Layer 4 of a small transformer language model trained on English Wikipedia (10 layers, counted from 0, width 128). Numbers have three digits each and are written without spaces.
Take only the direct path to the model's output, skipping the later layers: a vector added to the residual stream pushes a token's score in proportion to its dot product with that token's output vector.

Output vectors of the tokens that the questions are about. A number n stands for (n - 500) times 0.024.
"ic ": 510534490450511473499573516461550474486505565498484483503513500502541470489511505508488444491510536453429563525540514502396483504460503485493516553535498547499498509485468575497525430522445502499579483456459532476443540489531486515488538483512502506477465478545534480463513443535524524498478512505520528410514448501547529570486435501471497551505509473525475572518419465478482511497510
"″": 458529539476466480458490507477598492499486475519436534535601534504454480470483499572547497564469530491532518498480546454514473453501441473483539458494521487586494549530491477459508445530414536506497526514489486495510527520460542488483481440469475535420430479565502506433532486487527550436491543498492449469516453530474597480525546533494580511523523491560532439548524493423553547420445
"t ": 524542474484549482469472492518493537554480473548477484514491469489508541535497488445483519497472524513448533521586464482460511509506504535466506500545495530530576498486524571544482467486504512498495512465543495512473514491483534454496524432445541499487487514516547495510512497529492432512465576528472446495478445472515540503515530504508490497507433570488464459547524502438445514444534
"time ": 546552474458446467453479525468534516530526569475513530457497540471506500422482481533539539539536513556564532448486593511425477480420503504514483527569466545498547528487499513485469485468488487512501506465536467557475518519440458430549410444488580454518423589475509531405535501411435458494492471532520475516485543421564531514501520550454545466501539513458563545499513532479533477527505
"place ": 533553475485514443534531565477528489458563525565494545480530577398526471468507505463461540511485494493524529534480544476510503480564485533460503516509503586466488541500529508502502482568445545450535576489475469477436617441484452349487461472499482548582424566434535528474532472526477467514460518537418542543446471450469531589535499527514571442429528463422511529523464531452536448481431
"lo": 557531451469539438440489524499528470585535469507505551473488518514540463521472522526511485495487487500494576444529469480509524531499476443534499523465498512505598491515500465554456486496547480519501523484464468515475473455431471439533487541523555495489501487468524566481473491485461551515468521548426471448477507477526510521551473570484508516513508505521479550500470478498493522499501
"|---|---": 578530428486538540533573527566594504583582571477478529464566514544547519500501513494494408466469508486484463525505473511492442459507537412417503484577490606489605492447478525422474450582479453413549487559467526440525499500469444486491459435504501480492449542573482554486556516470505517551503549499505553392520460477469605538458520526496575456511457443622551531527587408449496532430503
"ug": 492568492483545482539501492545515496486524498488523498503504498486517501464438506521521470506571495547452564495507516495514512480536481476497487542484487507489562528503537456493469463497499529527460503503491465541504497521463509528553491465485496448505490498534472547518512589530524487489524521498487513477521516471519487515495472543544491508438532463532495508488501523468507511421492
"====": 471493421479475430430502384511495484496564478476421555429615558537475519463509492513605528488408528494513515495488503472470525407460427509501512451588508480509483514510547523448455468576488457519545554451550518483456481418471426394575478496473448422476490510561501523436524478483494466522551577471525515467484509480454469549556523378504545550555455455619558488537468492497547477472495
"|---|---|---|---": 580487502520535424493553525494564503539552548440449568476561489492506483493473514546482401471544504469489478523531522500517443406479476553488487405608435560538576582436540504432466448601460451434567583556485496477532471509486472467481468427504578464474476535553480471484561483542498472507560522471488502399492429417482541538561501470392576476532552442652564501561542422396469538466517
"any ": 493560518450497483458564500534539526538568462524514567489531436512517545448450531615545463585533497507505462517516520476449491460522476483581527485544536470518467477543580571435489475550515448414500536518447498484441527490444509468487435479535531481468512518471478551539529524466585490504484442564513556528484539483500480495507501600472525423483548470511495538514471491539487458447522
"′": 529517556432495531491488540484489571525514473499516472523494522474437503517512479595478489555502469512509506465525502443469480435492473464474521457471465528614475535478530495472495433505420473424586478474506537448418606471524542438466523453464452517463478500478551530446616515412549540453482561495499464471443437507417567436516477506432566495553514416574500482488504541494490460452448
"ers ": 537532490424461454499585500473510526485481499508494480494537472485517519423417500525498448537508523499528496426485499556519498446446501489490493508463472497527500532515498510461495446531452518518507483505553503472472499493525553443571512500461489506554434503504550520492526471484459546504519517505428483523462519523504487483537476517503503540510477471507507491508569482490501519487471
"|---": 525677521427486506437648509446541535565534500547484550407586608431569512342494527574525456537392610457506635539466526476473404388460504469435671435528494555571645512551643494512488026561512474459517534440512515506489506518494506496432471488476546545492485633508540457415627624465612445537498494451313437439420508433542549520541526465385934590494464453565506506540558554540549492440512
"ly ": 521485485460469546460521467470525563523531466461456497533495488528556487482436532494565466466453579536533528483451487478447522434532465514484493507493456537509541486493468518534530453547532493518454567447491459507507434522468425470490417368459516471513434544489542491485528469524522485498488541476491558466483509495535536542567474575496505511441521536493487471512473459483443482435460
"thern ": 506503552521487487476512507482472478555528501521446495444505536478508475430457538541554472463531482531529520514484475486455429448562544426466500525517503511499582467494545520543576442499432522532483496527438491463473531501458508441486458514442506508508499526515485488506578568489543485500546542521445463464473482507476469528510440501530534498480526497521526512513516472436549459453499
"career": 508442460429494416545566464528614525490519514492518549446531540469425413391510512550497479505427500463547567621470545486443487470560532553449593503563467472563515529568509557473449459505432560476568450490449413506469524459492417508511519478492529463470508543634418546584431485450470414425548506528507371441407546362523520564540495439482635513497506491558565522582618459488532538476493
"even ": 552582464496547526531562477550492498561497488532445531479566501483552435496463473550514466584531510475486494515527518488482482505524487448503517469557482522513535529491501491463458479476521537489541520578506505507423503506546475510532492507533522509503504469458474508413615563510529471436445479573512473454493461441486499541480455532522520462482498531496460496520501486496540463490490
"ary ": 594542488493469484477494475435536585584508503536481505454492475517478455448489443507501459534468427524526509485504494501530525505545463511490515462534509557502481476500560457508484435510441534484478555534519493451502487448462480440531436460525514467551540564540502445507502489525568451494519556517439492542492419425527507485525515536547505516434509500533514546513491473479490478473432
"ween ": 512546516516473471488500518485577578523530441496424493468515478517453410398467453571485534483455476542483558447514558488456474379518508485474631460500512535560565442542579520511560388480469548429543548560530427442459496470412503538494474436409559610531509483536505501450535530431523484530524526515472491482431515407391528500558485564383557483453505506453520499636563471489435542481448
"s ": 510606506442507495513589488480480463531478489537489477512515457472549507501439527514528474521456497491562508511489506530530513492494431520441463542522507512485517473476483570497490478480456466498479495439481502517508514516530489447448484517463444506530494530497513497518456481514485497547503534505493459495482539526477488543478480501499485538526477515470454479531462433545517511486509
"% ": 469551518501529475500548520476478546479544538476464530464594505427512548484483427493476445547484531485535463447530485512502480435462466537510506507519469469554480503513512539470436475514485430440483510576449506510511488475515525455466507498460489475524445478547464472458567521513506503489540526496478499495502478483505500527512454558503541494474554439525482451551479491479526534480466

Output weights of attention head 3. The head adds the sum of these rows, row i times number i of z. A number n stands for (n - 500) times 0.0013.
o0: 439601379290504457597454564378401405402420484475569438680407520359618796531538393471530499359677528465476327445381521433600807553280304563473374579413548515629480622448609771582388503780378350421744596522470627451484378282585525303474670246494520554481279531480597196481524279519595548498439606482539502748616478446651583506508622636494502294561477427347525524371241591370466613317360
o1: 680388379279553499628453532529523633507461318318579460514428515499457769648351483551550575400567289605587373586403501610490752563397408497571381554326470403773413437386613682551450455428513420672685512669637700527530484410480343292568619449542399596541421448461556306339626359508596511472505557485610656572508423553726415492511654540570609417542461653233432553528472578293331282467392
o2: 448344760638563581263381503478441371681515703435373440271500406509465344410561551458562515581623604612438686601664567420471392506583461366490550468604518504271625482670530423423504405558634567462331461600507246417585402562449433790488349721522399365432609479531424675638563750236318464549425428418446429254387524474310431423289302720407656674446588515546496456470602528643626436416706
o3: 491493579394436408516525513398479558434299574497470440581507646469638636558414593596497687368439411373580528639289456549495714597365400456652607526459537471417395635536539734642557447598604300618648347481565636499432520544533496388423679236531422484509506534543650207543388483494451474438518282486489507584550513498679502487539707644294384389701544434373512516326367572534446593381474
o4: 612483417547500604435423335556461522588583451558510549394490400649401364376567462321509389635609534677506455367609425494494318492644583454402431476412532501508677413441477251368464530345571695489286625539430425514544473409481467645682442661481615418540635416472436800505666560456487386555438624523453475322426627360314446538466287415690491747319385546498448532638675459482512337604587
o5: 650408283171436364643518366616567463424520374548554413399599402583603477412407469627534485479501640256315670368615417717426757360539322792301595437264435480552594480543539330629585454412231391469851300249615685499380638470489549344627658520578413658460592683224646380540173419704609661701505618543538328478447567647556412599831534133483208611573240523773374667521365545564498759408570
o6: 503443440684517520570556476686573450493593406535548542422557492607445362455699471580436447618597671364329664472783420393577338378524485658381558264697534490339580394636445170413476523386362671286462528523608315506649505610546369670539405741550489560360620409378381739448277642529476796582519667534530434504369481607317556573595273334508657626500455589882290395594606438490565524637548
o7: 417523422652545517453453466500464412557612506545484485539518361530408487505617427469531390683711490580462449437666482412484344584597583455490381410588476490477604332433475352373470566515450691400356640565534349435628412476413430721650447692506536427449557437488345703409566536358463656561429683506504476523372517519297551553365261428633670590330496501546434423597624413383515462597555
o8: 501554438569555476389444487480491520482643525638431581462486476553388501408575477447578319626649598582544536336698522404571375526610587455418438426618409552498630444460495322350420476456545710370352590553497312477540386437469437698632461615523670374420520446460342753495597565457439523545405650483528446422436531368300520554487276513679616671288462530576503522649703445392543399587551
o9: 492452758678443581335427450536446466539507689486373492342515488629546310466626563453530521565404496539440621587576530428481346408577631376520504517533551440263574509696406477354581428409587467405374446556322309456621536587497567745439398731461382322425602367712421806568645751353347377605475325465429403406341467610381486405330331554357679536614492520665561510457597426835597380641710
o10: 511473570306574417586425431443539547487377606390507380454375557548493565579284603609385746356470471482509536589348506462538684455567494588619539656484464510401332568581449710744507445432595330570687399472474774455285566474639440353454532454495538581458437455370735209611364509459517497344564262528490669615516479652712395492477626593256304390646499481257431557272281495481548395349366
o11: 418628215602646594623541599475502504467721231705495659715467396528324589560623393445504471585625487614552247365577345286538337695555683597536463550470466528688548298239403520425490733474365817534238562696677431456564512535654361532529404574434676539387274382319324475223532381428542615512257903510456321559500464586385620532556386474711603460256545589496513458569499412124507413701434
o12: 459561541592576563407419379433450412595595505589380490433503427522493368386494511360518405595593667518483566456653476348523299541544546496417465549451459470400678446524443359397506609485521717474248518482451384410506434504581529708631385606515641400497599463467384727594621509424418409580422593453458399347462562398282510506403306448605503711275491492555503481537600448474447488514565
o13: 506508501369606404462378443492521522447392592464401436519461556455566607517347596615483569386549527464512610679467497515489733425441386463582608646499508417489464585492497558686515335502592421517657289433589689350417532555602438410444628327608525511437539454364728220654263573480420595467573246494585583554473566525631319595555679668282358456626465494379474449393413564420425626266420
o14: 422444529461361485578486623424471556404354570427505456706538574501612782673516526610479567402390229489568302631281466681525656635342471435666453586519523467553341582419504871575531470595495312545695421547546639472565509627544503321307625302458318553579365561699642149485442434546471463504519355531524490666655370548697544405460758583372534234719628428389587437344337535526412540492407
o15: 407540596763526658348387424413474403617459633505446459423457527505516397429619569373492473614566542629507554555559581361570281530518464387563451462680538496362561449613520291386444515559769636494173654488434258483515418542461509790490438585497554330492631421528464698546669696307328432434497430451470602371406670337350407482282310672508503691376632497395491294536649468553507520497598
o16: 444468683797352397701538700757703544476609725462280537682563445424607413510751475650438386374440727515465541981367382566463339380510562265681761234953683255467564698610130601381597421528379419238711370731483415316753364670293556690256271646544235500598582258760181472612224564630453877516658363534756328642487288650252799277568477426473942190780548202929609553520371555857492792548299
o17: 638457207291240406631546397728381475509299338635722402535498317553388812600661400618527580519587392482608279262589502767804703762258355604569262400398507714741442390433671562397289690502471557595422593565871648727594425333402323387733783472572430331397501582315672554422706438642435756629386760537513320618543565315696349738557359422622616647640668722579507569544556605444626372748602
o18: 569379324370240540542574533523417364365347416336697334638633451484633655606536451516502404343452428540437354766493469692524685607296437586618438471567594429614370465434662477583442522671606364478735513403681621508568392602497587408456616290530382462451625728438742282538530420567525576506577537512625500553653436406709390530654613384548342478672404477354345493428367611485395685594577
o19: 675338576372425480495428443597393502369366538428553483456514549669535754595493580549511693424416294411564469581297465632512673451500556586634439653436562484518390603481595684610574390474539351636644329485532685482480606613541491396436672326562373485390476505502694326506520517467460424463501223443513476584450485573763365591541682599304457387721498527342489570208361509633506449473522
o20: 477442541710581521465476481533518471583593514534392518446477476611539324391621514445493476578579584607443639502654462397449292438550601443467549465593471595343644531574441441335573497438493594393343551539425328459559470620497539705507346713461507424454593455510323723469512602451470481531478577483524419341428520536304571477409320431549574635463489507733482442586503430695508499554619
o21: 435687514654513448352534433474498440570541531641420557470499502455408241279512490540531540623622752397502652418583554406544355439579541589396626471623557537381586548647409290464481606523513638448236543413475264475491424473456573700641421671462682381439550456428319731507517547458408598499459595473378397519455611431289429478521286523529378600293458541704536542582630421480634629483552
o22: 544426532337420472528615583551425609365412435389611434583560540417536649549393554630480610334324462458524407657346440626479636508330494545569541483308607363606211515439514655637511557595438308560739421491520692484508468576551472250380633319454404598567516431560666294451454361581584415490566434529550542528631425553719528498506740439456355273638460423427459483403409630513413478505380
o23: 536614500612598520396470478472493391597620445600487542452468516453405313372420492367522369596626643560535625377657524339470353529538526397375502453561404549506657381517538242390426524478604724518221579427465374480465461415458487636648458537490762397520655505395437802507621486497440441410445600435487576295471616316341401600399324637607423715249449497443496443664735460344531511505572
o24: 444474502351345409548589581596462478384378537458515480517562498414679635712449522695446623381343455323473456639428471622561570562371517576674562510467570396522278564464537683554498429570486281554759437502616663494575523613559511377469544415510341566442430581520591248538370445537536554575508356538494496600570353594672568485508737472413572413734544446497454573249380572548439523515469
o25: 423439553366306448612558667476513547426344489483667474663584699417668671588471510587464492319308361386504393557273523629521726596322395476564464438461546518538381608477587676647422489777493250494712459445574635624446472575519591261390654281455348511576502699621613276473515380568549373462561369499440514554611384447694538447512681535492437340770616463396436512426309605580425574497442
o26: 497555583705594522421540474559576481593604492571425580392499504565468253444578424462571411624622613524492577428667496342466300439628578383379622486589433544457630442552479392356563507448471671439316562561406293502574488532464517669575327604476693469473568429545303818441538599482515503507451583398474443371402485436278612479456349462547636654342476519727559478635617422550515417543509
o27: 523460254392468445624603493521603521536288496500605443638488520322603642570294473615428688367573541424497464593323532624572714564420227601617647456580452441554406550486511439598445523533581429594695541475656627509409495512473460343505570294505454575582462557428637174508304450510560713508487459563482633614597634536624451609724666459482398533602510468381408542499488563303404760397391
o28: 499414477354435523616497562549463638383436507399699413622522542464620746745468504625443406413442301560547203693401492709497598585470552511607411539453462521634287488226543659526482456455574336493708511540496730517527446527453452334434660261443515512489472578609637257505448414629656519433444514547599565488601278468753619538475724438541499420653529460415536484399323587444473397594372
o29: 574515580601685529429399419525536452585579503577418493347423490544335411437482530388581466609742645574514668401590551354500402435653527430371475465575379583521601477520506243418512462462646719512237498480476346460467450439391389704624428622579661379464666397431403839578570608448427478441411598423547589303417637447382365510423308601572493673326486520577542459641696521448513393510546
o30: 468399482376403432557554550467488520373391499414638437644506455492528661601505448640391619435453422430429436613459527630463665526443454587551444498505537557557331546447514719656455443541354258511798438507618659498464564534555494343380609383474306635419430632458684197517329479514579604515521499571536413648552329689683516506569685420385478312766511487491428469393298575534494573500433
o31: 462586527568697573423423502556515403611610511546382500369459449469398353407519509423538385592740665566456605462708534293457352456633518513331507485557379531498626467509493278466514512513553706449296600479424363443525404425488486747624355708541707429441537432384369681581508565402518535441440643424537552324481555425360445478392270542598506648234473535566483454628628458354547437461522

Each question shows a token from some text and the vector z that the head gathered there. A number n stands for (n - 500) times 0.0078.

", ": 549549517520455439485505480439547535448533525477528500461482467473485489505520493546546524543532
Which two tokens does it push up most, strongest first? "place ", "′"

"ec": 538469591619379483539352412593619366434662522562521343405583519523526446490531502504402532534501
Pushed up most: "|---"

"I": 447533533576436099365455417559610484451544669651570368389582456425456417480520462471553515477450
Pushed down most: "===="

"S": 476485641484479460514449502656579478504573478571469297347527569499352453444435587378409552448615
Pushed down most: "ers "

"ag": 501464471633300620515368391497697398352671649327712368545678444415613325653586411546616413728421
Pushed up most: "ic "

"R": 481536492470599266333477512562459499517371504546477489367516540527511522410474559394464590358506
Pushed up most: "thern "

": ": 540505399514466376378434439530414505451369590415647457451491524467562423484581548411543461500416
Pushed down most: "lo"

"al": 384328500478473615680562543610397523460390530404717487432523556524392386496472516419448487570457
Pushed down most: "ly "

"y": 612572384807212773451276258513716308311727698168681443540777363359696209715709330635554251737229
Pushed up most: "ic "

"D": 441586553470623148371560535626507559551353523626460524344553513525469478427422566369498604381535
Pushed up most: "thern "

"; ": 500546468533487288346442421572510491476399606498590431431550506475574397505541516410537475490439
Pushed down most: "lo"

"ated ": 613550435454485597568515503452496580441504518355546521496471472461543452479495503486469438574470
Pushed up most: "′"

"Al": 494547592522423256502567497573543561469510591603464503498579495522429470530474506467483519525512
Pushed up most: "time "

"st": 616523569714163490444284253588757235315672726361872283596667485362678223710678380530549336745371
Which two tokens does it push up most, strongest first? "ic ", "′"

"ound ": 517547494489483506553524514505476556496444476376537574522483510484553495508505543370492499599492
Pushed up most: "′"

"M": 455541546589454057350526481535578554511549626692570440367570456505418459448437490468521571450505
Pushed down most: "===="

"–": 472438608505483146470615514638467599531411591675540423470527546507406494509498551331524479498514
Pushed down most: "ers "

"chool": 555494513473507689622566531461411550469456476375568635643449491510558449618545488500584435622491
Pushed up most: "===="

"| ": 464436535430567336595641590487427702565410436649435619428417543665354565450387549522430549490577
Pushed down most: "ic "

"r": 541465462553398186366482441556402561472363672529621390521486470426536416564690508350599346568387
Pushed down most: "lo"

"E": 496586587544519165382502479505595583530516548656475440425539496511510483485446525485511554416553
Pushed down most: "===="

"K": 542488593629438555475347451515651355475637440549401399389578521586501518476568528556365581448551
Pushed down most: "|---|---"

"the ": 305394643277658436662657654624309536569321345587638370365309672550333640331363692351374631397637
Pushed up most: "ween "

"d ": 501525374511387550570525466524513613450417552294632555516542498481571357608528508451540388641432
Pushed up most: "′"

"F": 519561515552528155324514511427535619537500566651426438447495468545510535433490507493547588416564
Pushed up most: "time "

"in": 629551396615401505370431547373529599449595563385555515572465412496562486569538451630486442538479
Pushed up most: "place "

"Ar": 520460594573476653562433466515569339487649470510555551512522545594490479517471527571391523521521
Pushed up most: "|---"

"4": 482387723556496108447590487728449493536447636784525473517618546484397463520544512339481480521450
Pushed down most: "ers "

"L": 502491509488550238379480487575455495499387543590503469390520536518478512396495556412467587399492
Which two tokens does it push up most, strongest first? "thern ", "ween "

"N": 467580566474585319408530523710423457502370519512518496385549550434485518425494597300526588388494
Pushed up most: "thern "

"to ": 392513533376608232567620681509394571586380381646559434350348579609305704334377671393341649284637
Pushed up most: "ween "

". ": 471518467518538487439460453470525507492469468558393432639483438533527558444470517568517491500476
Pushed up most: "ly "

"ely ": 505568389460531505497477511419467480465454450432425493520437460448450540449475506523497513453502
Pushed down most: "|---"

"ents ": 639450444531443468458491529446450506456476512551448507505465443511448509478575462529490530475477
Pushed down most: "career"

"197": 468574378440624357414514577552374583512366505459427599459514518428510585444462607322661566411512
Pushed up most: "even "

"4 ": 435532359448621407455492535632316507471260512378609554411496540429529465461539621320569484432391
Pushed up most: "|---|---"

"being ": 446439525404607231505607670503414590618434373668598361306316555594246735328374707472348714292688
Pushed up most: "ween "

"s": 455368635375625772710636622578280547584468336521679583586392594647465561460383564451361608465594
Pushed down most: "place "

"9 ": 453675489509419537633518425490408476308495601436622712647576437316619375685593444650664416634388
Pushed up most: "′"

"ul ": 529505573690371604406341338496760256420760573597445536550667445510547396574561395693459496541460
Pushed down most: "|---|---"